Layer 8 of a small transformer language model trained on English Wikipedia (13 layers, counted from 0, width 128).
A neuron's activation on a vector x is SiLU(gate . x) times (in . x), where the dot is the dot product.
The model reads these tokens: "n" "t" " |" "\n" "|" " George" " William" "son" " |" " Minister" " Re" "s" "ident" " |" " February" " 19" "," " 18" "74"

The vector x that enters this layer's MLP at each token. A number n stands for n times 0.036.
0 "n": 22 31 5 28 6 -19 1 13 6 16 1 -20 38 31 -19 -38 15 9 -28 0 6 11 -34 -20 21 -6 4 23 -12 49 -20 33 3 1 -11 -20 10 -14 -30 -1 17 26 10 -2 32 -10 -21 27 19 -27 4 3 -10 -4 -15 1 -22 22 -31 8 -41 26 -18 11 20 -50 -48 -1 13 33 -19 15 -11 3 -24 6 -5 34 -15 -12 0 -12 -14 17 -1 12 -5 -12 -27 -19 -1 -7 -3 14 -8 6 -1 -3 -18 3 -8 13 -9 -5 7 -6 -13 -35 25 -30 9 -15 37 9 0 6 -52 16 -11 1 -16 2 13 -14 25 -20 9 -79
1 "t": -16 6 -7 14 33 -30 -4 44 -29 -14 3 -12 0 31 7 -12 3 1 -1 5 36 18 -21 4 -33 -19 34 7 8 10 -1 35 -4 7 -24 30 9 -7 -12 31 22 35 -21 -21 14 10 -19 35 -2 15 -22 14 13 13 34 -4 -8 42 -7 -27 13 -14 6 -25 16 -16 4 0 0 16 -36 0 -4 -13 -27 60 7 14 13 -20 -22 -41 0 2 34 8 0 23 10 -30 9 -12 32 11 -38 -28 -1 -7 -11 13 -19 -18 -3 -9 30 -29 -28 -1 -8 -16 24 -17 51 5 13 -24 -3 42 18 -40 -1 44 -42 -4 5 -25 9 -34
2 " |": -9 6 19 31 6 -26 16 17 -29 39 -17 -3 -14 6 16 10 -6 8 -1 -14 -17 -17 -53 9 -7 -6 72 11 -42 25 13 5 -16 13 9 -1 -22 -13 -29 60 -3 20 -14 -24 19 -12 1 8 14 -2 1 16 -18 -10 -17 -13 -11 26 -17 -40 -36 18 -7 -21 22 -10 -12 -1 14 15 -37 53 -4 -15 -26 -16 7 0 -22 -3 -31 -19 -11 3 5 0 -9 15 -32 -26 -32 -4 14 -18 -34 -14 -8 -16 -4 19 10 -3 15 -12 48 -14 11 6 -12 -48 24 -14 16 -27 5 -25 4 16 1 -28 2 10 -21 -20 -10 -1 4 -10
3 "\n": -2 24 11 35 7 -26 -13 -2 -4 25 -3 17 1 13 18 12 -1 22 5 -17 -1 -9 -19 -29 -16 -15 12 28 -8 37 12 13 -15 -1 8 -5 1 -6 -46 44 20 9 7 -48 26 7 -7 56 18 19 11 19 -17 11 -3 11 2 43 -35 -10 8 -11 -31 -32 3 10 -12 3 1 22 -18 60 18 -22 4 12 -3 -2 -13 -14 2 -9 -8 7 3 25 19 0 -34 -17 -10 17 -11 -5 -19 10 -2 10 -5 -1 27 -8 -32 -28 65 -12 16 -7 -25 -50 13 10 49 -11 -18 4 -2 12 19 3 12 -6 0 -8 -5 -1 16 -17
4 "|": -10 -13 8 35 19 -29 -23 30 6 17 7 5 3 -11 23 15 -9 28 -14 -12 -4 -11 -5 12 5 29 31 16 2 34 13 26 -9 9 -15 -3 6 9 -23 28 11 29 -7 -15 -15 -17 -18 18 11 -7 -9 11 -9 -7 -35 5 -30 36 -39 2 11 -2 1 -13 10 -10 -27 10 11 9 -20 65 2 10 -17 -19 31 20 -11 -10 -23 -14 -3 -9 -2 25 5 -14 -17 1 -1 19 3 6 -29 -9 14 17 -20 -2 10 -9 -4 -1 37 -9 -8 -6 -25 -75 2 5 37 10 -21 -16 -11 -6 16 -33 20 24 5 -30 12 4 24 -10
5 " George": -19 2 3 30 -14 -17 44 29 21 8 -41 25 -7 -2 19 -4 -36 9 -4 -17 -11 -4 -9 -14 7 -4 6 21 7 41 -18 29 14 14 -20 -16 30 -7 -16 16 -25 23 -9 -21 7 21 -32 6 -13 -37 -6 5 23 30 -11 -1 2 40 -14 0 28 -12 -19 6 5 -36 -15 -15 7 0 -52 5 24 -19 -22 -20 -29 29 -7 -9 -23 -33 -18 22 4 37 7 -4 16 -25 6 12 12 -15 -16 -24 7 -20 -15 3 9 -3 -7 13 0 -10 -14 -2 -55 -46 3 10 14 7 -27 29 -51 -1 8 -9 -4 34 -2 -22 25 18 15 -3
6 " William": -16 -3 -34 36 -9 -27 62 2 1 14 -41 13 5 -13 -1 -26 1 23 14 -16 -20 9 -6 -29 20 -14 15 29 -24 20 -14 22 3 31 -26 -3 33 -3 -25 24 -38 31 1 -15 -14 8 -31 -6 15 -9 -11 1 2 6 -23 -23 11 14 -5 -7 7 7 -25 -10 15 -38 18 11 3 -3 -57 17 15 3 -34 -5 -38 24 9 -14 -23 -14 -21 2 36 56 -10 11 23 -19 -19 16 14 -3 0 -20 3 -22 -2 6 -12 37 -18 1 -15 9 -2 -13 -45 -22 -8 6 31 3 -8 18 -25 6 1 -33 4 4 12 -44 22 32 4 14
7 "son": -39 1 -51 20 19 -40 37 7 -15 5 -29 9 1 12 -12 -19 13 22 10 -4 -14 2 -14 -39 -5 -5 21 40 4 32 -17 25 -19 37 -58 16 -14 11 -5 5 -18 30 -12 -14 6 16 -5 -16 -3 -25 -31 -4 28 20 -31 0 9 9 2 -6 6 20 -48 -22 16 -15 26 16 10 -7 -52 24 11 -15 -49 -15 -24 3 -3 -21 -11 -12 17 -11 9 42 0 11 -12 6 -20 -7 38 -19 12 -8 21 -9 7 9 -32 11 20 -8 -16 -4 -9 -12 -45 -17 -13 20 31 5 -1 -3 -15 -24 1 -41 9 21 6 -7 31 8 2 2
8 " |": -26 -19 -9 31 -13 -22 19 20 -25 29 -7 4 -12 -16 11 -4 7 27 5 -7 -26 -22 -32 -9 1 13 71 24 -36 11 -21 15 7 28 2 -1 -3 10 -28 33 -17 6 6 -13 -8 -9 5 -8 9 -10 -8 1 -16 4 -31 7 -2 11 -11 -31 -22 23 -6 -15 1 -17 6 5 27 10 -60 68 4 -15 -32 -28 -24 17 6 -25 -20 0 -9 -8 10 16 -19 21 -27 -12 -16 -1 16 -8 -9 -5 9 0 -8 7 4 19 17 -9 42 13 1 0 -9 -48 11 0 39 12 -8 -4 4 6 11 -55 -21 11 -3 -14 0 21 -5 -11
9 " Minister": 0 -7 -5 58 -15 -20 -13 18 -55 6 4 -15 -10 -11 -2 -7 -18 0 -11 -6 14 24 -8 -56 -23 27 23 -12 -24 35 9 15 7 27 14 -10 -12 1 22 4 4 59 9 19 35 33 -24 23 -5 15 -1 12 -14 10 0 11 -16 13 -18 -14 36 1 -26 -28 20 -20 -15 -18 -13 23 -44 11 24 -24 -8 -16 4 -25 -33 -13 -31 -31 19 -4 25 18 -21 3 22 -9 13 7 -18 -8 -29 -1 19 -16 -24 -11 33 4 17 -11 20 -1 -18 11 -4 -38 -19 13 36 8 -12 46 -24 21 -17 3 -17 -7 3 -32 -6 20 37 5
10 " Re": -5 25 24 58 -3 -19 19 17 1 27 7 -34 -2 11 -4 -12 6 6 16 11 -12 5 -46 -29 -1 27 -38 8 -78 -6 -9 29 -7 -25 27 6 29 -13 -12 15 -45 41 13 -6 -4 -1 -14 -1 12 28 -16 18 -28 6 -6 -10 -34 26 -21 -26 54 6 -3 9 30 -11 -4 5 1 11 -18 18 -21 -2 -11 -8 -12 12 -13 -8 8 2 27 -14 12 34 15 -17 8 -26 2 1 -3 18 7 -9 3 10 -18 18 -5 12 -5 29 0 16 -11 -3 -8 -36 -12 2 39 17 -29 30 -40 29 21 -16 -5 -4 18 -19 -6 33 -8 40
11 "s": -29 15 0 -16 30 -13 -13 42 7 -7 35 -23 -8 20 -16 -18 10 -11 29 6 -19 -19 10 -21 -30 4 26 13 -16 17 -1 34 16 -23 -12 16 24 11 1 7 -20 -4 -5 5 42 -14 0 9 50 1 -11 17 5 6 -14 -11 -20 25 -20 -9 16 39 14 -32 2 21 11 20 12 18 -13 18 -24 -8 -23 -5 14 -39 -13 -4 0 -4 31 -13 -1 8 8 11 18 26 25 37 26 31 -39 41 70 9 7 34 22 10 -11 -22 -6 12 31 -43 -23 -11 10 4 10 36 -12 28 -26 1 17 -15 -38 22 45 -25 -6 28 -9 11
12 "ident": -7 20 -19 13 -15 -15 -23 -14 11 -22 26 6 -37 -40 0 -4 2 7 4 10 4 31 33 -27 -23 30 1 7 -21 4 -6 40 -30 18 -2 -13 27 -20 21 42 -14 54 -8 16 47 43 -22 -2 5 1 3 -6 -7 2 -11 10 -16 4 0 -61 23 -13 -54 -42 13 -40 2 3 -4 32 -9 10 6 -17 -39 -19 11 9 -25 -7 -1 -39 -15 7 -3 17 23 46 -9 7 -20 13 10 11 -28 22 -5 -7 -5 33 -1 26 19 18 -16 9 18 19 -27 1 22 11 29 21 -23 16 -14 20 -3 1 -15 22 25 -15 17 21 5 30
13 " |": -22 -16 -9 34 -11 -20 0 -23 8 28 0 -14 -32 -4 13 -13 0 8 -2 -4 -8 -31 -31 -15 -10 14 61 23 -42 -4 -10 27 -6 7 11 -4 -16 -1 -38 20 -24 24 2 -12 30 19 2 1 17 6 -1 3 -13 6 -10 7 -20 19 -4 -55 -15 19 -8 -5 29 -8 12 -9 35 14 -25 49 -8 -15 -31 -11 1 7 -5 -9 7 -25 -13 -1 6 25 9 27 -41 -14 -1 -6 15 20 -27 -18 15 -6 12 32 11 27 14 -13 51 0 12 -4 -18 -57 9 0 24 -2 -22 0 -1 4 27 -33 -26 -1 -12 -13 0 24 26 -11
14 " February": 0 -23 -14 54 8 -30 -9 10 -16 20 15 18 -12 29 33 -11 -29 24 -15 -4 2 3 -11 -49 -3 -4 -3 22 -39 38 23 25 -12 8 -30 -20 -7 -5 -21 32 -24 0 13 18 43 6 -16 15 7 9 14 -20 -25 -13 -11 -8 3 20 -27 -5 16 -2 -6 -11 26 11 -28 18 0 27 -17 -6 15 5 9 -13 0 -12 -32 -21 -33 -24 51 1 -2 28 25 18 8 6 -1 11 7 5 -61 -33 21 -2 -18 10 4 -16 -15 -28 18 -7 0 11 -20 -45 -12 -38 8 -4 -20 -3 -18 6 32 -16 -51 -10 -18 3 3 40 33 16
15 " 19": -4 12 -34 11 -20 -18 33 -7 4 29 36 32 8 11 9 18 -3 94 -9 -6 -22 -4 -6 -29 9 11 -4 10 -5 7 -6 26 11 18 4 -1 4 3 -28 28 -2 39 0 -26 23 4 -14 27 11 -7 5 3 1 -21 1 0 -26 5 -9 -44 -12 10 -4 4 8 6 -9 -13 -23 11 -37 14 25 -21 -7 19 8 20 -2 -16 -4 -30 41 -7 0 -7 36 5 -12 -31 26 -4 19 16 -24 4 11 -1 4 13 -3 1 -9 -30 -16 -5 5 11 -12 -59 15 -22 14 -19 -13 17 -10 -8 55 -21 -15 -4 42 -9 11 11 4 44
16 ",": -34 -10 -14 2 -3 -2 -3 23 8 12 34 32 -11 0 8 -3 -25 46 1 -19 -13 2 34 -23 -18 12 34 35 -6 16 -19 14 18 -11 -2 -10 -13 8 6 31 -4 40 -16 -5 30 1 -19 52 16 -23 -23 -11 -14 -29 8 -4 -19 -8 1 -39 -16 -1 2 20 16 7 15 17 -17 10 -43 53 25 -20 -1 0 -15 17 4 -33 11 -8 36 -14 11 -3 -21 1 -6 1 26 -2 5 28 -46 11 26 -10 -1 21 2 -1 -21 -40 -4 -1 -21 12 -7 -63 -1 -14 17 -16 -7 10 2 -3 33 0 3 22 30 -14 13 -4 5 22
17 " 18": -3 31 -34 -2 2 -10 27 -14 5 31 30 24 -13 -21 9 -13 4 93 -12 6 -11 22 17 -36 -8 19 -12 15 -18 -11 -16 30 26 8 -3 1 -2 5 -11 63 -5 20 -4 -8 20 11 -29 17 7 13 0 25 5 12 3 -14 -23 7 -9 -48 -11 14 -30 30 11 -11 -12 0 -11 14 -13 17 19 -24 -13 17 13 21 8 -9 9 -7 6 3 9 12 -4 30 -11 -3 7 6 15 -9 -16 1 10 4 -9 22 -9 -11 -14 -33 -16 -2 -20 -9 -22 -59 10 -14 37 -13 -17 36 -23 25 14 -15 8 -3 -1 -17 11 4 15 46
18 "74": -31 5 -27 13 11 1 -4 7 -3 32 10 36 -22 6 7 2 -28 49 -10 2 24 -6 18 -26 -22 35 30 10 -22 22 10 15 8 -14 -17 -18 -14 -35 27 44 21 39 -18 -4 1 34 -16 28 16 8 -27 4 -11 19 6 -13 -20 -12 30 -23 -5 25 -45 15 7 -8 9 -14 -20 11 -21 11 20 -35 -44 7 -30 11 10 -16 0 4 18 -29 -3 27 9 33 -8 5 14 -8 22 3 -40 -33 42 11 -3 25 -13 -12 -17 -44 13 -17 12 13 -10 -44 6 -30 4 -15 -28 3 -10 -8 6 -2 20 -1 33 -35 43 17 3 -9

Each question shows the input weights of one neuron of the MLP. A number n stands for n times 0.0043.

n32 gate: -30 5 -24 2 9 -2 22 6 3 9 -12 -13 2 46 -16 24 38 -21 2 5 11 -20 -15 -14 -11 13 -1 -14 9 4 -19 -6 20 -3 14 22 -30 -16 -51 -2 -27 30 14 40 -8 -58 -34 -34 -23 27 16 -18 28 18 -13 54 4 -11 -19 -14 -1 -5 14 26 14 -13 -12 -39 -17 -16 -27 16 1 28 9 20 -2 -7 31 9 31 32 -8 -13 -46 5 -17 -5 34 -10 16 -41 4 -44 -12 20 -12 -9 -28 -61 -15 -5 14 -30 -16 27 4 -10 7 -14 6 17 -16 0 -7 -10 21 -36 -2 29 1 11 25 16 15 -19 25 -23
n32 in: 15 9 1 -27 17 -3 20 21 -26 38 1 37 -17 3 5 -5 -8 -11 18 12 -10 25 21 27 6 -11 -17 -6 3 -14 -13 -1 56 16 -19 17 -13 -4 -3 -28 44 -21 45 -51 -6 10 28 -20 21 -16 -19 32 -40 10 -24 -12 -19 -35 27 20 8 -29 19 1 14 -8 -2 12 -22 -11 -14 -3 21 6 -5 18 -5 3 -12 19 -7 -7 15 3 54 -16 -9 36 -2 15 -24 14 18 -3 -15 -20 -29 -1 13 -15 31 6 -11 3 -30 -24 -36 12 -41 -11 16 20 -8 2 14 12 -2 41 26 -15 -28 -22 -11 20 29 40 24 -1
Which token does this neuron like most? 12 "ident"

n140 gate: -8 0 37 8 -34 10 19 27 -48 -24 1 -18 6 -9 10 9 -3 -23 -43 11 -19 -17 -31 13 -4 -14 22 31 -6 15 16 -10 6 -11 39 6 29 12 -33 -5 30 9 3 -8 38 -19 -4 10 -9 17 -28 -27 36 5 7 -19 14 -8 -22 4 13 6 8 -7 -15 -21 -15 -14 19 8 -39 -37 -30 24 18 -17 10 -10 11 -23 59 15 16 29 19 -1 9 -7 15 31 52 29 6 -34 33 -6 -7 -4 -19 14 -8 -5 -37 12 -36 2 -3 22 5 -33 -3 6 -47 -19 33 19 -20 13 6 -4 14 -12 4 -6 -25 -24 35 -34
n140 in: 1 46 -14 -9 -9 3 10 -24 13 5 -23 19 16 3 17 -8 27 -4 -45 -15 -16 -1 22 3 35 5 30 10 -38 -30 6 -6 29 23 -19 14 7 -39 11 7 -21 20 10 -45 -8 -5 18 -47 -7 -2 -26 15 9 -16 -15 22 -13 40 -30 7 -33 8 3 -33 -18 -32 52 15 -9 32 10 -38 -28 7 44 -17 7 -11 23 -19 14 -26 -34 5 -28 -1 5 -9 -32 14 -16 18 -11 -40 8 -5 29 -7 -36 -5 2 14 -6 7 -18 47 26 6 5 -10 -35 23 41 -5 1 26 30 33 -4 -22 5 -16 -11 14 -2 -18 31 -16
Its two highest activations, in order, are on tokens 0 "n", 18 "74"

n244 gate: -1 45 13 -13 3 -25 9 27 8 13 -18 14 -48 3 -5 4 -39 11 -29 22 6 29 -9 -7 13 29 -13 17 43 -5 -6 18 7 -32 -7 28 -7 11 10 31 -2 -6 -16 -20 45 -43 4 31 -7 -2 -10 -32 11 -34 29 5 -21 6 9 21 1 6 -32 -17 1 -12 -30 -10 -7 2 25 -9 -7 9 7 -6 10 -19 14 3 -11 35 27 -21 -6 -12 -41 14 -41 12 0 23 -8 -33 7 2 -15 0 11 9 6 19 -4 -27 12 7 64 47 18 9 9 -4 -15 23 -17 7 30 16 -13 -19 7 25 8 -14 4 -11 -23 -30
n244 in: -27 31 -16 16 17 -3 42 17 -1 3 28 19 23 7 -11 -26 26 -3 9 -8 5 -8 51 3 -37 -10 45 12 -4 -11 40 -13 9 3 -7 -3 1 -16 23 -20 -17 26 54 2 14 13 26 -11 13 -1 -12 1 1 31 8 30 -18 -17 -8 -12 -1 -6 21 15 -29 21 4 -27 32 15 1 -17 28 30 2 -9 -19 -16 -16 0 -26 10 42 27 1 48 -45 -5 -34 -21 14 24 24 61 -6 0 -1 12 6 27 -42 14 21 -36 33 -37 -7 20 27 3 -1 10 -25 12 -39 -14 3 23 22 41 24 -7 20 -7 -4 -12 7 -4
Its three highest activations, in order, are on tokens 18 "74", 16 ",", 11 "s"

n243 gate: 13 4 23 31 -8 10 -3 -17 7 16 8 15 -53 -30 10 5 -7 19 4 -32 -13 0 9 -3 -1 -31 5 -10 12 1 14 -2 11 -19 -4 38 -35 25 -18 -1 -22 -38 -4 7 31 -2 22 -11 7 3 -14 18 6 17 19 -16 -39 10 -6 -19 -2 -3 -1 31 21 -1 5 30 -16 15 -27 -18 21 27 -11 -23 20 3 8 -31 28 -19 -3 0 -44 16 -1 -19 35 3 -35 21 18 -31 25 14 -3 13 16 -36 -16 17 -37 18 -5 68 -20 -18 -26 7 7 2 13 18 18 20 3 73 2 39 -34 -8 24 -40 11 -35 -28 -1
n243 in: -15 11 -8 -3 -3 -31 8 -9 -7 6 44 47 18 -1 21 55 -41 -6 -13 30 -28 15 -7 14 13 11 -11 18 22 6 30 22 24 3 -15 -14 -15 23 -26 -39 18 43 26 -25 0 7 -18 32 13 -16 -5 -13 -21 -5 23 -11 12 -63 -30 28 -35 -2 -22 39 7 -5 21 25 11 12 -31 -38 10 4 -11 28 27 4 -12 -1 -41 21 -13 16 -8 -26 19 30 17 11 -4 -4 33 -47 -9 18 14 22 11 15 12 4 3 1 -13 -5 -12 -47 32 5 -5 13 16 10 11 -3 10 5 26 -2 3 -42 4 13 5 -6 55 14
Which token does this neuron like most? 17 " 18"

n48 gate: -5 -22 29 -54 9 1 -18 31 23 18 22 1 -7 -21 -4 21 -11 30 10 1 10 28 23 24 8 13 26 -20 1 0 2 19 11 10 -13 -22 20 -42 -12 -30 -16 -29 53 -11 0 -5 2 -44 5 21 -31 -22 22 18 6 -12 -11 -8 58 11 23 -21 -1 -3 -2 -22 -21 11 22 26 -43 -11 26 53 15 -16 8 28 -18 -32 16 30 -3 -6 -21 -22 -12 -31 -11 -19 -7 -61 -15 -7 19 -14 -2 5 5 -6 -7 27 -10 -17 -21 -5 31 -34 14 -28 50 -18 10 12 30 6 -34 -52 -11 -28 12 -28 13 5 16 18 7 -1
n48 in: -14 27 -22 7 18 -12 -7 -57 -20 60 -1 -15 -3 21 -43 30 20 -12 19 -2 -25 10 12 -1 -3 -1 17 39 3 5 4 18 19 23 -10 38 42 27 -36 -8 -23 -2 2 -11 1 -12 -8 -41 -10 -25 13 7 13 -23 29 38 -2 1 -27 15 -47 46 6 -27 -22 -32 56 -21 3 -34 14 -10 3 -43 28 -31 7 -7 -8 9 -23 25 -1 -2 -19 19 37 16 -17 -18 6 13 42 -8 15 13 -3 1 -30 4 -6 20 10 -14 -43 8 -3 -7 1 -5 11 15 57 -10 -7 1 -1 -28 -25 11 17 4 -17 3 -18 25 -24 33
Which token does this neuron like most? 1 "t"

n59 gate: -18 22 -11 9 32 26 15 12 13 32 -13 13 34 21 17 3 -6 -3 -34 4 -29 -3 -37 31 39 -21 34 18 -37 -30 -7 11 -28 -6 62 17 27 24 18 20 47 -30 -6 5 39 6 23 -7 16 -14 37 8 -6 -14 19 13 -2 -44 -28 17 10 -16 13 11 -21 -28 -2 8 29 -6 34 -16 25 -5 -26 -6 18 10 34 -19 -32 34 40 -13 2 19 5 29 -16 -32 -7 21 22 2 0 -11 6 14 -29 38 12 -15 10 -34 -13 -12 10 32 25 8 6 -12 -52 -4 -7 -26 -28 13 3 -23 25 25 -15 -29 45 -33 -34 5
n59 in: 4 -37 -12 20 29 1 43 -25 1 15 -10 -6 -28 -1 -3 -6 -7 3 -2 -14 1 37 -36 -20 -19 -28 15 48 -6 -46 -29 -23 20 -16 19 32 -8 -1 12 10 24 -30 -15 4 -4 -24 -27 12 -28 -4 2 -44 16 39 -13 50 -48 -19 -10 -19 -12 -12 -19 -16 -6 -10 -28 -7 8 3 2 25 -21 46 14 17 -26 2 18 -2 -11 18 9 45 6 -41 -12 28 -8 -10 -5 18 8 -8 28 -6 3 9 -43 7 21 19 1 -6 18 -34 5 -8 8 30 -10 15 -17 29 -32 24 -8 -5 -27 7 28 5 -3 24 -14 33 1 35
On which token does it fire most, and how strongly? 8 " |", at about 0.18

n30 gate: -16 14 29 -23 20 9 -4 12 -20 10 16 5 24 29 -40 33 21 9 -6 29 -15 -41 7 38 -22 9 1 17 16 -15 -48 -45 -5 1 10 -30 3 -1 -9 19 -38 -6 9 -49 22 29 17 11 -13 -27 -8 -9 -18 20 -3 -2 21 12 25 0 -19 39 22 15 2 -2 11 7 7 -33 25 -50 -34 14 -7 0 31 35 -8 -32 1 1 -4 41 18 23 2 7 15 8 -23 -15 5 -25 0 -2 -25 45 9 11 -29 -16 -2 4 4 -8 -31 38 3 -4 -46 -34 15 3 -38 36 17 -27 -18 -1 40 20 6 0 -30 0 6 39
n30 in: -15 43 -3 -2 24 -11 0 2 -12 -14 8 17 23 11 -5 -9 9 -25 -14 -7 7 25 -2 19 -17 48 -37 25 -32 2 -1 -5 0 -2 9 12 -2 6 17 -16 21 21 -28 -25 -14 -9 -19 5 -1 -25 18 -23 -32 26 4 -2 -14 -25 -9 -6 31 2 10 16 -7 39 8 -23 -14 40 20 -48 35 22 -19 -10 29 -11 -20 -3 -40 11 -49 12 6 -20 -38 -25 -25 -5 -8 -3 48 3 47 -33 3 5 49 3 45 15 51 18 2 0 14 44 -5 -28 -11 4 -4 -14 -17 18 -8 -3 -1 10 21 -5 -31 10 3 9 7 -31
Which token does this neuron like most? 11 "s"

n161 gate: 14 -14 -6 -1 12 -40 -1 -14 -8 7 9 21 -7 -5 12 -13 -1 21 -45 -4 9 -38 -8 -2 -12 19 23 -3 36 -31 25 35 -26 -26 6 7 37 8 -25 -46 5 -32 4 -35 -1 18 -26 -15 -6 -2 47 -1 2 9 -35 -48 -15 28 10 -29 -21 -7 -31 -10 13 -13 14 12 -38 17 15 11 -15 -17 22 15 35 -20 -29 -6 -35 -25 33 23 2 24 -42 -67 -14 -29 6 -10 7 -7 -15 -7 1 -19 29 7 -13 13 19 -38 -21 -12 7 14 0 34 2 -8 -22 -10 -25 10 -4 -1 31 21 6 -11 -18 30 25 -32 2 6
n161 in: 1 -28 20 10 -33 3 -1 -35 24 -33 -8 4 0 -30 22 -58 -6 1 8 22 11 16 -9 -37 -13 14 23 1 -13 -22 42 0 -41 6 -34 -41 -9 0 2 16 -45 -6 13 -22 -25 24 11 -18 -5 -6 -2 12 14 -29 -46 -25 -47 30 4 15 -7 22 -26 14 -31 -27 19 1 27 5 -29 -43 -24 12 -6 34 -24 -9 -8 15 -17 25 -34 44 3 -25 9 -6 39 -39 29 38 41 25 -13 45 19 10 -8 -8 -5 -7 -8 17 -11 -15 -52 -36 8 7 18 -33 -22 -29 -22 29 -13 5 25 6 2 12 37 -1 -17 16 11 10
Its two highest activations, in order, are on tokens 15 " 19", 14 " February"

n197 gate: 25 -36 -15 -7 -20 -5 39 40 -3 21 15 9 -10 -33 -17 6 14 9 -2 41 -18 9 21 -4 -20 -30 -16 24 19 20 -28 3 20 -6 0 19 23 -15 28 48 5 -23 4 14 -7 33 -22 12 26 16 -8 -4 12 28 -31 14 -11 -9 -16 -9 -23 -19 9 -2 6 -36 -38 -34 1 -12 34 -46 10 -34 26 -15 -2 -22 -6 8 -18 47 -32 41 -19 12 -11 -9 -23 -25 3 2 11 0 -20 -28 30 -38 -8 -3 25 -3 14 -19 -20 25 37 1 0 -11 4 -9 -29 48 -3 -9 -5 -4 36 13 15 3 -1 -15 17 -20 -26 11
n197 in: 5 -23 10 2 29 -26 29 -10 -9 -20 43 -18 23 -11 14 34 4 -2 -19 -26 -1 11 -25 1 -15 1 -23 22 -9 8 -33 -21 13 -33 -1 35 -20 -2 -26 0 9 -25 1 19 10 -6 4 28 -22 -21 -17 -29 35 7 -4 17 -21 -17 24 -3 -14 -39 -12 24 -15 19 9 -15 9 4 29 -43 1 -3 -23 8 -5 -27 -17 4 -26 -14 -10 1 43 -4 33 -16 25 -26 10 -3 21 -19 24 -44 6 -16 -17 -40 -27 2 21 -11 -27 9 45 -4 -10 12 -6 11 60 10 -17 11 30 4 2 12 7 -4 -38 -18 14 -19 -33 2
Which token does this neuron like most? 13 " |"

n169 gate: 19 25 3 -1 -25 16 12 15 1 -14 20 -28 -10 -10 -12 4 -44 -8 -6 13 17 -29 -3 10 26 -63 47 3 14 -16 -6 3 -6 -1 0 1 14 -12 3 -23 28 34 25 -15 22 -17 9 -23 -20 -1 -1 16 -14 19 25 -22 -7 15 3 -52 -26 -18 -15 -4 29 12 57 11 7 39 -1 -16 5 6 6 10 4 -34 -17 8 -8 11 30 18 15 -16 4 8 42 19 -10 8 2 -14 -12 -6 17 9 18 1 38 17 37 -36 47 -21 -16 -19 -3 33 -18 -20 -3 16 -13 17 -37 25 -39 51 15 -30 14 15 -34 36 -21 -28
n169 in: -8 -43 4 -36 27 5 15 -27 -56 -28 36 19 22 36 26 14 -9 9 -25 13 -3 -24 45 -14 3 31 -2 40 -55 -15 -8 5 -40 -20 -16 0 12 -16 45 -19 25 2 -58 -23 2 -22 3 12 -25 17 29 -22 -1 -11 -10 -25 11 17 -28 22 -17 15 9 18 33 -5 11 3 0 -9 27 -31 -25 -7 -22 -37 -15 9 -11 3 -15 -8 6 -33 2 -18 15 1 -15 11 3 -1 -17 -45 -35 -6 -17 -14 9 -6 28 35 21 -3 -19 -31 -29 -23 -5 17 22 -19 -24 -7 10 16 -34 -13 33 -4 8 -9 -5 -11 12 0 50 1
Its three highest activations, in order, are on tokens 8 " |", 6 " William", 10 " Re"

n125 gate: 26 39 36 -1 -3 -18 28 -1 5 -28 -7 -4 -20 5 5 -17 -30 -20 38 -10 -42 37 -15 -20 17 -4 -13 11 -5 11 37 -8 1 17 7 -3 19 -11 -14 -24 13 -15 -16 -39 18 3 51 13 -19 52 -1 -19 -23 -3 -10 -9 -36 37 3 14 -14 1 23 0 27 -41 5 24 -22 -14 -1 -8 -8 -11 16 -6 34 -47 28 -3 -8 -33 -1 5 3 12 25 -23 9 -2 -6 1 -9 -47 -16 48 10 3 -28 25 -49 0 -14 -11 22 22 -31 43 2 12 -8 -6 23 8 12 19 27 21 -8 -11 30 1 37 3 -1 29 24 -20
n125 in: 10 -8 17 -5 -59 -4 -16 -4 -7 -20 2 26 17 2 -25 -21 12 31 -3 -3 16 -4 3 2 -10 -19 -14 23 -9 9 -19 -17 5 10 -18 16 7 -5 -12 -37 -2 -27 6 -9 11 -12 -12 15 -6 51 -8 9 -40 -1 12 -33 -20 -27 -13 17 30 -13 33 -23 29 22 -36 -44 11 15 17 24 4 8 -34 21 -14 -4 3 5 19 25 -9 -4 23 -24 16 39 -24 13 23 16 2 18 27 -19 6 37 -13 -2 16 14 -22 -34 10 -15 -10 -16 -3 9 7 3 -11 17 4 44 5 19 28 47 -26 -14 -18 3 16 -28 6 40
Which token does this neuron like most? 3 "\n"

n91 gate: -2 25 -2 -38 -18 -1 -52 12 21 9 21 -20 53 -24 4 11 2 -15 9 14 -5 -2 -18 16 2 52 41 -14 26 -16 7 -4 2 -12 38 -25 9 1 -5 7 4 3 34 -4 -31 35 21 -21 -12 15 12 14 -11 -8 -17 -23 -21 24 -3 2 27 -9 14 12 -4 8 8 15 -18 -14 -10 10 -15 -12 20 -37 -15 8 24 -19 -6 28 -16 -5 -21 7 10 12 11 -18 18 -2 -17 31 -23 15 -12 23 -34 -6 29 -16 -38 -1 25 -23 5 -41 37 17 4 -8 -23 2 -13 7 -10 -29 13 17 17 -29 -17 35 0 6 -14 -32
n91 in: 1 22 2 18 9 -21 -16 23 -31 -12 41 1 28 4 25 -30 -34 45 -53 -14 6 4 1 -5 -12 -12 -42 -11 6 17 -15 -37 -33 -6 -9 7 -16 -28 19 -10 19 -10 -11 -5 19 -29 5 14 20 -8 28 -3 41 7 -41 21 12 11 3 16 3 19 37 12 -15 -28 37 -13 -20 -23 34 -6 -54 -36 27 -22 -18 8 8 1 -19 19 28 37 -11 -17 -9 -15 34 -13 8 10 -29 11 -1 -4 -14 11 -13 -20 -14 -21 -9 -23 -14 5 -31 17 -24 -45 10 -22 1 5 42 7 11 -20 20 -15 15 13 15 21 5 15 3 16
Which token does this neuron like most? 12 "ident"